Layer 4 of a small transformer language model trained on English Wikipedia (10 layers, counted from 0, width 128).
A neuron's activation on a vector x is SiLU(gate . x) times (in . x), where the dot is the dot product.

Input weights of the MLP neurons that the questions are about. A number n stands for (n - 128) times 0.0018.
n74 gate: 161, 140, 204, 104, 69, 222, 115, 87, 161, 92, 133, 197, 75, 130, 94, 118, 95, 176, 111, 172, 146, 185, 123, 106, 119, 134, 148, 154, 185, 180, 128, 147, 80, 128, 156, 37, 87, 68, 156, 128, 106, 70, 71, 166, 127, 175, 70, 142, 126, 125, 119, 138, 62, 90, 158, 107, 143, 124, 106, 155, 122, 130, 131, 181, 99, 93, 140, 141, 177, 111, 224, 131, 108, 152, 196, 172, 118, 132, 126, 120, 129, 137, 151, 106, 167, 129, 157, 84, 84, 135, 120, 125, 177, 93, 151, 127, 106, 142, 144, 73, 116, 137, 99, 133, 156, 151, 86, 110, 103, 144, 92, 132, 74, 115, 137, 96, 193, 97, 213, 160, 178, 135, 142, 92, 135, 138, 77, 187
n110 gate: 129, 110, 28, 99, 100, 118, 91, 148, 103, 45, 73, 144, 63, 105, 119, 142, 99, 104, 160, 142, 149, 117, 155, 98, 166, 133, 143, 136, 95, 131, 77, 154, 187, 153, 150, 109, 38, 170, 113, 157, 152, 86, 107, 126, 109, 85, 168, 74, 126, 88, 186, 150, 98, 108, 79, 167, 146, 133, 156, 86, 88, 140, 109, 113, 178, 130, 75, 212, 125, 68, 123, 106, 133, 179, 83, 118, 95, 108, 138, 139, 122, 71, 77, 72, 93, 154, 129, 135, 136, 119, 138, 187, 187, 146, 136, 144, 122, 88, 82, 143, 147, 144, 150, 107, 142, 80, 117, 187, 149, 69, 97, 157, 98, 186, 95, 105, 140, 64, 116, 84, 124, 90, 157, 129, 179, 166, 64, 99
n125 gate: 127, 137, 141, 140, 136, 114, 173, 180, 86, 113, 86, 95, 138, 116, 179, 131, 111, 128, 118, 98, 107, 171, 192, 149, 49, 215, 134, 176, 113, 117, 189, 171, 153, 96, 107, 87, 73, 173, 154, 133, 120, 150, 133, 56, 183, 131, 102, 134, 172, 78, 179, 168, 112, 184, 124, 107, 153, 173, 129, 145, 89, 104, 83, 152, 106, 92, 117, 152, 147, 127, 116, 101, 146, 128, 156, 160, 147, 103, 165, 119, 121, 130, 140, 114, 87, 125, 185, 159, 54, 102, 150, 181, 147, 99, 170, 169, 109, 140, 117, 151, 141, 69, 120, 212, 100, 183, 102, 142, 116, 83, 115, 155, 143, 83, 118, 126, 165, 165, 111, 166, 162, 133, 79, 66, 84, 134, 123, 76
n176 gate: 99, 139, 89, 156, 87, 91, 132, 104, 118, 136, 103, 135, 47, 106, 97, 114, 161, 134, 131, 111, 83, 201, 41, 137, 146, 156, 100, 69, 105, 125, 108, 159, 138, 101, 147, 157, 99, 139, 178, 164, 105, 39, 140, 132, 119, 138, 184, 181, 127, 56, 61, 112, 168, 164, 117, 145, 114, 192, 114, 159, 130, 133, 108, 171, 118, 76, 65, 102, 103, 184, 74, 168, 129, 101, 189, 175, 67, 133, 76, 121, 149, 147, 50, 146, 145, 159, 44, 113, 144, 126, 146, 171, 179, 168, 148, 103, 112, 159, 143, 149, 78, 200, 142, 117, 136, 101, 118, 168, 84, 103, 112, 105, 143, 152, 76, 80, 151, 126, 85, 99, 138, 115, 145, 111, 150, 115, 112, 131
n74 in: 102, 69, 134, 94, 105, 111, 118, 122, 100, 134, 135, 118, 189, 164, 130, 111, 112, 120, 151, 138, 96, 102, 182, 118, 126, 118, 138, 250, 86, 82, 111, 139, 119, 141, 184, 187, 100, 101, 121, 74, 133, 114, 126, 100, 157, 118, 164, 133, 127, 96, 132, 145, 128, 155, 116, 124, 164, 95, 139, 145, 87, 156, 148, 105, 161, 141, 110, 101, 112, 114, 124, 156, 104, 138, 167, 115, 131, 78, 235, 131, 79, 167, 181, 113, 147, 133, 152, 103, 113, 112, 151, 183, 81, 141, 134, 119, 144, 129, 111, 173, 102, 129, 55, 131, 160, 128, 90, 171, 139, 53, 100, 112, 165, 77, 177, 49, 164, 153, 85, 190, 170, 205, 130, 111, 135, 146, 155, 85
n110 in: 110, 125, 126, 60, 154, 52, 208, 126, 127, 110, 187, 119, 121, 77, 146, 114, 187, 114, 128, 89, 179, 158, 145, 126, 144, 77, 68, 120, 125, 118, 116, 109, 140, 131, 125, 162, 179, 150, 106, 132, 107, 116, 86, 42, 190, 151, 100, 99, 78, 218, 92, 117, 152, 163, 151, 84, 122, 87, 170, 118, 165, 174, 111, 169, 129, 175, 135, 129, 189, 110, 155, 107, 115, 161, 106, 123, 61, 69, 112, 144, 169, 136, 89, 140, 141, 191, 36, 145, 95, 110, 122, 116, 118, 144, 72, 62, 150, 167, 69, 67, 117, 120, 152, 114, 34, 116, 167, 156, 119, 165, 123, 106, 182, 102, 130, 169, 92, 133, 82, 92, 127, 103, 131, 133, 95, 143, 96, 110
n125 in: 122, 142, 164, 112, 116, 123, 104, 162, 115, 98, 101, 141, 148, 212, 75, 70, 87, 140, 129, 130, 130, 153, 113, 116, 127, 75, 160, 77, 123, 83, 89, 96, 141, 169, 123, 130, 125, 146, 187, 123, 130, 125, 125, 103, 85, 99, 134, 165, 175, 190, 159, 113, 147, 113, 155, 171, 78, 51, 110, 92, 180, 110, 137, 70, 176, 183, 151, 127, 141, 116, 119, 88, 91, 147, 216, 41, 127, 185, 118, 148, 139, 156, 131, 142, 73, 89, 97, 113, 130, 160, 110, 82, 118, 151, 119, 93, 145, 114, 168, 197, 182, 161, 141, 172, 152, 123, 155, 126, 95, 115, 156, 178, 106, 91, 124, 161, 94, 104, 90, 135, 150, 83, 163, 130, 115, 66, 53, 69
n176 in: 73, 132, 191, 98, 146, 188, 119, 74, 166, 179, 135, 123, 174, 133, 153, 116, 123, 141, 94, 90, 120, 117, 133, 157, 151, 73, 103, 158, 64, 135, 133, 122, 105, 119, 81, 104, 100, 90, 84, 147, 133, 129, 120, 142, 127, 134, 110, 188, 123, 78, 131, 146, 128, 124, 185, 142, 176, 81, 170, 92, 174, 120, 150, 89, 110, 151, 83, 143, 169, 118, 77, 148, 96, 96, 159, 104, 115, 113, 137, 158, 107, 142, 123, 114, 91, 85, 159, 146, 188, 83, 184, 143, 90, 115, 170, 175, 57, 143, 139, 97, 104, 108, 111, 169, 113, 126, 92, 31, 151, 189, 82, 155, 151, 92, 131, 94, 152, 124, 122, 97, 136, 112, 80, 209, 123, 133, 159, 140

Each question shows a token from some text and the vector x that enters the MLP there. A number n stands for (n - 128) times 0.036.

" ": 132, 131, 147, 146, 183, 144, 98, 121, 144, 129, 136, 88, 138, 141, 115, 121, 146, 104, 145, 144, 164, 129, 126, 158, 130, 97, 141, 133, 176, 98, 122, 116, 142, 126, 77, 167, 140, 83, 96, 159, 137, 123, 100, 119, 91, 126, 121, 120, 107, 138, 164, 100, 121, 136, 107, 180, 120, 152, 93, 35, 184, 161, 113, 141, 97, 140, 121, 154, 133, 96, 151, 118, 220, 133, 122, 125, 147, 111, 151, 113, 132, 135, 116, 141, 136, 106, 133, 137, 145, 107, 118, 145, 120, 134, 125, 130, 114, 132, 102, 136, 111, 106, 142, 117, 141, 124, 115, 142, 74, 131, 116, 119, 109, 171, 93, 144, 147, 137, 134, 141, 154, 140, 90, 157, 119, 132, 102, 146
The three highest activations, in order: n74, n110, n125

"ed": 134, 152, 121, 193, 128, 111, 119, 159, 142, 104, 104, 168, 128, 130, 123, 130, 147, 136, 173, 155, 146, 121, 95, 85, 68, 107, 155, 119, 177, 148, 119, 146, 149, 151, 120, 100, 150, 105, 110, 153, 124, 155, 143, 97, 47, 132, 165, 122, 110, 141, 161, 128, 110, 139, 152, 146, 150, 102, 117, 157, 128, 124, 123, 173, 168, 149, 114, 92, 94, 103, 84, 128, 178, 113, 95, 95, 165, 122, 175, 136, 144, 144, 133, 151, 114, 107, 115, 148, 120, 151, 75, 148, 115, 114, 99, 90, 149, 68, 176, 156, 130, 191, 142, 141, 124, 146, 122, 100, 102, 143, 126, 120, 171, 103, 181, 134, 130, 157, 159, 172, 100, 105, 80, 124, 130, 120, 149, 145
The three highest activations, in order: n176, n110, n74

"ions": 161, 125, 158, 161, 115, 122, 159, 118, 142, 151, 98, 129, 100, 129, 118, 95, 102, 62, 130, 120, 141, 147, 115, 95, 112, 95, 113, 83, 86, 134, 122, 142, 128, 112, 112, 136, 140, 123, 114, 137, 118, 126, 122, 123, 141, 182, 134, 99, 128, 192, 122, 127, 156, 145, 155, 151, 150, 167, 164, 104, 106, 135, 141, 101, 152, 144, 161, 160, 160, 158, 86, 169, 196, 117, 91, 138, 171, 113, 133, 132, 138, 131, 128, 137, 129, 89, 117, 160, 54, 136, 130, 133, 132, 128, 143, 173, 126, 79, 146, 85, 122, 111, 160, 64, 118, 108, 125, 167, 94, 103, 117, 131, 139, 208, 150, 135, 141, 100, 128, 110, 155, 80, 100, 139, 168, 121, 111, 139
Which two neurons fire most, strongest first? n110, n74

" |": 116, 135, 141, 192, 112, 145, 112, 137, 127, 121, 136, 134, 137, 139, 110, 156, 145, 125, 133, 154, 145, 51, 121, 144, 124, 121, 143, 134, 88, 97, 131, 135, 164, 146, 186, 169, 128, 109, 130, 122, 129, 146, 32, 133, 101, 142, 142, 134, 124, 68, 117, 94, 141, 140, 123, 75, 114, 144, 95, 125, 127, 125, 146, 160, 157, 167, 143, 140, 112, 129, 126, 132, 184, 136, 168, 135, 101, 99, 150, 116, 113, 149, 138, 131, 191, 117, 106, 143, 133, 118, 151, 91, 144, 141, 124, 139, 164, 110, 120, 75, 134, 111, 141, 150, 109, 125, 148, 140, 107, 118, 187, 119, 104, 99, 139, 150, 148, 155, 97, 121, 127, 130, 112, 131, 150, 135, 89, 156
The neuron with the highest activation: n125

" p": 129, 129, 104, 103, 165, 120, 112, 115, 131, 117, 116, 105, 144, 110, 108, 113, 152, 97, 123, 114, 128, 138, 82, 143, 130, 130, 191, 153, 113, 137, 165, 121, 77, 102, 125, 194, 156, 92, 148, 140, 165, 132, 95, 109, 119, 140, 166, 135, 167, 125, 139, 132, 131, 225, 144, 162, 124, 127, 128, 126, 117, 152, 159, 153, 132, 150, 133, 99, 165, 150, 104, 95, 154, 100, 170, 96, 81, 115, 180, 148, 105, 100, 180, 112, 136, 108, 130, 93, 153, 114, 130, 93, 107, 121, 159, 118, 148, 115, 94, 127, 137, 107, 103, 125, 125, 118, 170, 125, 106, 194, 135, 136, 114, 124, 134, 126, 151, 118, 107, 152, 121, 134, 137, 102, 52, 123, 106, 145
The most active neuron and its activation: n125, at about 0.041

" –": 103, 130, 134, 129, 134, 147, 96, 138, 121, 125, 124, 120, 155, 166, 101, 106, 138, 104, 126, 134, 163, 105, 117, 112, 130, 192, 94, 111, 68, 81, 156, 137, 142, 133, 169, 141, 133, 103, 135, 142, 162, 155, 76, 177, 123, 153, 137, 170, 103, 156, 138, 111, 167, 147, 105, 117, 111, 149, 97, 124, 173, 120, 157, 152, 150, 132, 111, 114, 169, 132, 114, 110, 197, 120, 89, 141, 118, 125, 110, 127, 149, 105, 149, 125, 175, 155, 97, 131, 132, 149, 161, 123, 149, 139, 135, 144, 112, 57, 126, 75, 135, 127, 155, 175, 140, 117, 135, 176, 150, 79, 156, 124, 154, 106, 143, 170, 143, 145, 105, 125, 106, 104, 116, 120, 134, 178, 88, 162
The three highest activations, in order: n74, n110, n125

"s": 123, 142, 179, 167, 142, 141, 154, 115, 118, 187, 94, 125, 99, 166, 127, 120, 127, 153, 109, 119, 91, 111, 111, 105, 77, 132, 107, 94, 88, 180, 123, 153, 106, 199, 135, 140, 169, 107, 129, 108, 154, 146, 164, 175, 124, 157, 156, 120, 58, 135, 124, 86, 114, 148, 145, 141, 173, 137, 123, 106, 134, 183, 161, 119, 151, 151, 164, 140, 112, 128, 79, 141, 182, 115, 86, 105, 130, 111, 119, 139, 139, 153, 151, 138, 86, 108, 116, 140, 131, 168, 81, 89, 107, 139, 72, 149, 101, 95, 124, 139, 133, 136, 107, 136, 120, 110, 151, 133, 150, 107, 150, 148, 161, 117, 104, 104, 124, 95, 160, 101, 135, 121, 139, 92, 140, 101, 156, 155
Which two neurons fire most, strongest first? n110, n74

"y": 167, 147, 151, 161, 110, 144, 182, 149, 104, 124, 114, 94, 117, 143, 129, 101, 160, 176, 85, 106, 82, 87, 112, 134, 135, 113, 159, 154, 103, 128, 120, 133, 133, 120, 162, 147, 87, 127, 91, 130, 172, 82, 107, 100, 124, 137, 99, 114, 64, 114, 113, 81, 121, 132, 97, 145, 121, 135, 138, 151, 70, 150, 136, 141, 134, 163, 110, 138, 140, 163, 132, 108, 122, 149, 95, 146, 103, 152, 127, 151, 92, 159, 138, 117, 102, 166, 149, 127, 121, 126, 65, 57, 111, 96, 103, 102, 126, 104, 93, 101, 187, 127, 113, 140, 165, 106, 114, 87, 160, 110, 185, 132, 128, 100, 138, 109, 138, 117, 122, 85, 128, 150, 88, 159, 171, 91, 124, 135
The most active neuron and its activation: n125, at about 0.031

"6": 125, 152, 134, 75, 137, 135, 107, 112, 122, 163, 84, 108, 119, 137, 118, 149, 135, 123, 145, 99, 205, 132, 139, 126, 107, 90, 160, 157, 126, 155, 143, 86, 123, 156, 158, 170, 142, 121, 105, 205, 126, 95, 120, 100, 129, 148, 149, 156, 136, 128, 92, 130, 154, 132, 107, 91, 134, 113, 92, 92, 146, 172, 84, 94, 125, 185, 120, 118, 138, 138, 128, 156, 154, 122, 107, 176, 148, 167, 180, 116, 103, 115, 111, 160, 74, 134, 158, 105, 100, 111, 127, 134, 162, 132, 151, 110, 105, 146, 134, 134, 129, 92, 130, 137, 88, 128, 91, 175, 177, 128, 169, 149, 149, 110, 74, 123, 144, 140, 132, 118, 73, 130, 86, 136, 127, 131, 143, 135
The neuron with the highest activation: n110

"t": 141, 118, 142, 92, 98, 136, 123, 127, 150, 82, 109, 138, 77, 146, 115, 83, 94, 94, 151, 146, 135, 124, 115, 144, 77, 145, 106, 151, 155, 172, 124, 78, 142, 115, 185, 126, 85, 163, 125, 111, 102, 161, 124, 128, 121, 117, 123, 173, 177, 110, 121, 127, 159, 156, 116, 150, 100, 159, 105, 144, 104, 111, 169, 120, 129, 129, 157, 126, 186, 82, 159, 115, 159, 175, 123, 155, 187, 129, 221, 128, 85, 120, 167, 139, 82, 113, 134, 141, 140, 113, 146, 127, 83, 114, 131, 149, 159, 100, 133, 141, 109, 93, 140, 157, 144, 144, 74, 100, 100, 85, 124, 142, 82, 130, 113, 138, 136, 89, 162, 150, 132, 130, 143, 122, 108, 151, 103, 127
Which two neurons fire most, strongest first? n74, n125

" St": 112, 122, 110, 157, 92, 176, 108, 116, 123, 154, 196, 69, 109, 161, 153, 107, 158, 143, 132, 94, 150, 112, 138, 112, 73, 144, 147, 123, 105, 133, 172, 144, 147, 167, 171, 136, 117, 144, 140, 147, 109, 93, 111, 174, 98, 151, 118, 153, 117, 122, 141, 136, 123, 181, 103, 149, 162, 119, 100, 106, 131, 116, 166, 152, 98, 132, 111, 104, 117, 132, 66, 103, 150, 135, 155, 130, 118, 125, 119, 148, 107, 108, 102, 139, 121, 170, 92, 107, 187, 139, 92, 135, 141, 133, 143, 98, 82, 102, 94, 107, 89, 119, 62, 160, 118, 76, 116, 98, 158, 189, 161, 129, 142, 114, 158, 126, 143, 113, 143, 154, 112, 158, 147, 131, 120, 106, 132, 134
The neuron with the highest activation: n176

"4": 81, 160, 157, 108, 131, 149, 96, 113, 107, 149, 133, 87, 141, 125, 153, 144, 144, 87, 124, 61, 136, 107, 134, 139, 63, 117, 132, 131, 165, 134, 142, 67, 118, 127, 141, 136, 118, 128, 115, 156, 131, 112, 103, 109, 140, 129, 122, 138, 112, 159, 83, 93, 135, 152, 161, 79, 108, 127, 69, 67, 175, 111, 141, 144, 154, 153, 90, 105, 145, 103, 127, 113, 161, 133, 86, 128, 171, 130, 136, 103, 93, 161, 105, 107, 115, 120, 123, 122, 103, 108, 96, 127, 174, 127, 151, 128, 104, 156, 120, 125, 126, 121, 156, 138, 120, 174, 148, 165, 154, 142, 158, 133, 113, 101, 86, 156, 131, 167, 139, 128, 104, 120, 108, 127, 148, 86, 114, 123
The neuron with the highest activation: n74

",": 114, 140, 146, 177, 145, 144, 132, 63, 141, 111, 140, 117, 137, 144, 125, 161, 158, 120, 134, 147, 170, 102, 131, 148, 93, 147, 129, 138, 121, 98, 111, 152, 136, 90, 139, 113, 121, 144, 123, 126, 133, 101, 60, 117, 85, 122, 131, 136, 106, 165, 148, 146, 144, 180, 94, 106, 84, 175, 107, 122, 128, 142, 176, 109, 151, 145, 106, 139, 108, 132, 101, 164, 202, 109, 56, 160, 117, 127, 106, 118, 147, 157, 159, 136, 161, 95, 134, 114, 122, 123, 124, 88, 146, 99, 164, 88, 124, 124, 111, 140, 123, 146, 163, 176, 156, 119, 113, 143, 135, 132, 158, 152, 186, 123, 124, 100, 166, 154, 107, 146, 150, 135, 128, 114, 134, 162, 105, 135
The most active neuron and its activation: n110, at about 0.025

"3": 99, 136, 130, 96, 142, 121, 120, 156, 95, 140, 108, 124, 171, 123, 120, 182, 94, 133, 171, 67, 178, 115, 115, 140, 92, 104, 96, 117, 133, 146, 107, 116, 145, 154, 117, 180, 185, 138, 88, 151, 148, 136, 107, 108, 150, 159, 144, 109, 109, 144, 97, 166, 123, 112, 107, 82, 137, 110, 103, 112, 119, 141, 175, 142, 88, 156, 89, 121, 124, 144, 81, 104, 173, 93, 105, 123, 108, 132, 98, 129, 161, 156, 141, 154, 152, 131, 138, 177, 160, 118, 123, 123, 91, 132, 158, 137, 167, 153, 86, 117, 105, 120, 126, 106, 51, 151, 113, 131, 142, 126, 159, 135, 88, 210, 103, 128, 147, 150, 126, 129, 151, 128, 113, 155, 124, 120, 117, 117
The most active neuron and its activation: n125, at about 0.19

" E": 103, 99, 144, 127, 111, 150, 156, 149, 161, 130, 140, 117, 104, 141, 150, 143, 225, 152, 157, 113, 132, 110, 110, 131, 98, 123, 139, 136, 128, 124, 132, 48, 85, 115, 99, 180, 101, 55, 130, 141, 146, 73, 105, 133, 114, 133, 130, 155, 131, 135, 140, 150, 123, 150, 60, 148, 139, 165, 109, 133, 147, 119, 121, 119, 77, 168, 143, 125, 129, 130, 141, 144, 152, 136, 108, 176, 139, 117, 90, 83, 167, 135, 123, 162, 105, 146, 109, 146, 110, 122, 129, 123, 100, 145, 143, 105, 129, 76, 112, 93, 120, 114, 91, 166, 98, 121, 126, 104, 163, 127, 154, 99, 113, 170, 110, 108, 139, 151, 146, 149, 131, 141, 127, 117, 111, 118, 121, 118
The neuron with the highest activation: n125

"p": 136, 122, 150, 179, 123, 102, 146, 122, 169, 145, 113, 85, 112, 128, 60, 102, 125, 69, 90, 132, 108, 152, 106, 107, 123, 88, 135, 126, 71, 155, 150, 110, 126, 93, 154, 178, 126, 83, 119, 146, 138, 153, 123, 151, 106, 151, 154, 153, 119, 93, 124, 91, 162, 147, 138, 150, 92, 143, 134, 140, 136, 135, 176, 146, 135, 138, 140, 167, 174, 149, 137, 131, 173, 129, 123, 115, 186, 114, 121, 140, 122, 93, 151, 155, 129, 102, 95, 160, 76, 138, 153, 126, 137, 79, 154, 132, 153, 106, 134, 117, 98, 115, 152, 118, 148, 135, 40, 110, 166, 88, 116, 106, 140, 156, 121, 117, 187, 134, 145, 100, 170, 194, 132, 171, 158, 122, 116, 129
The three highest activations, in order: n176, n110, n125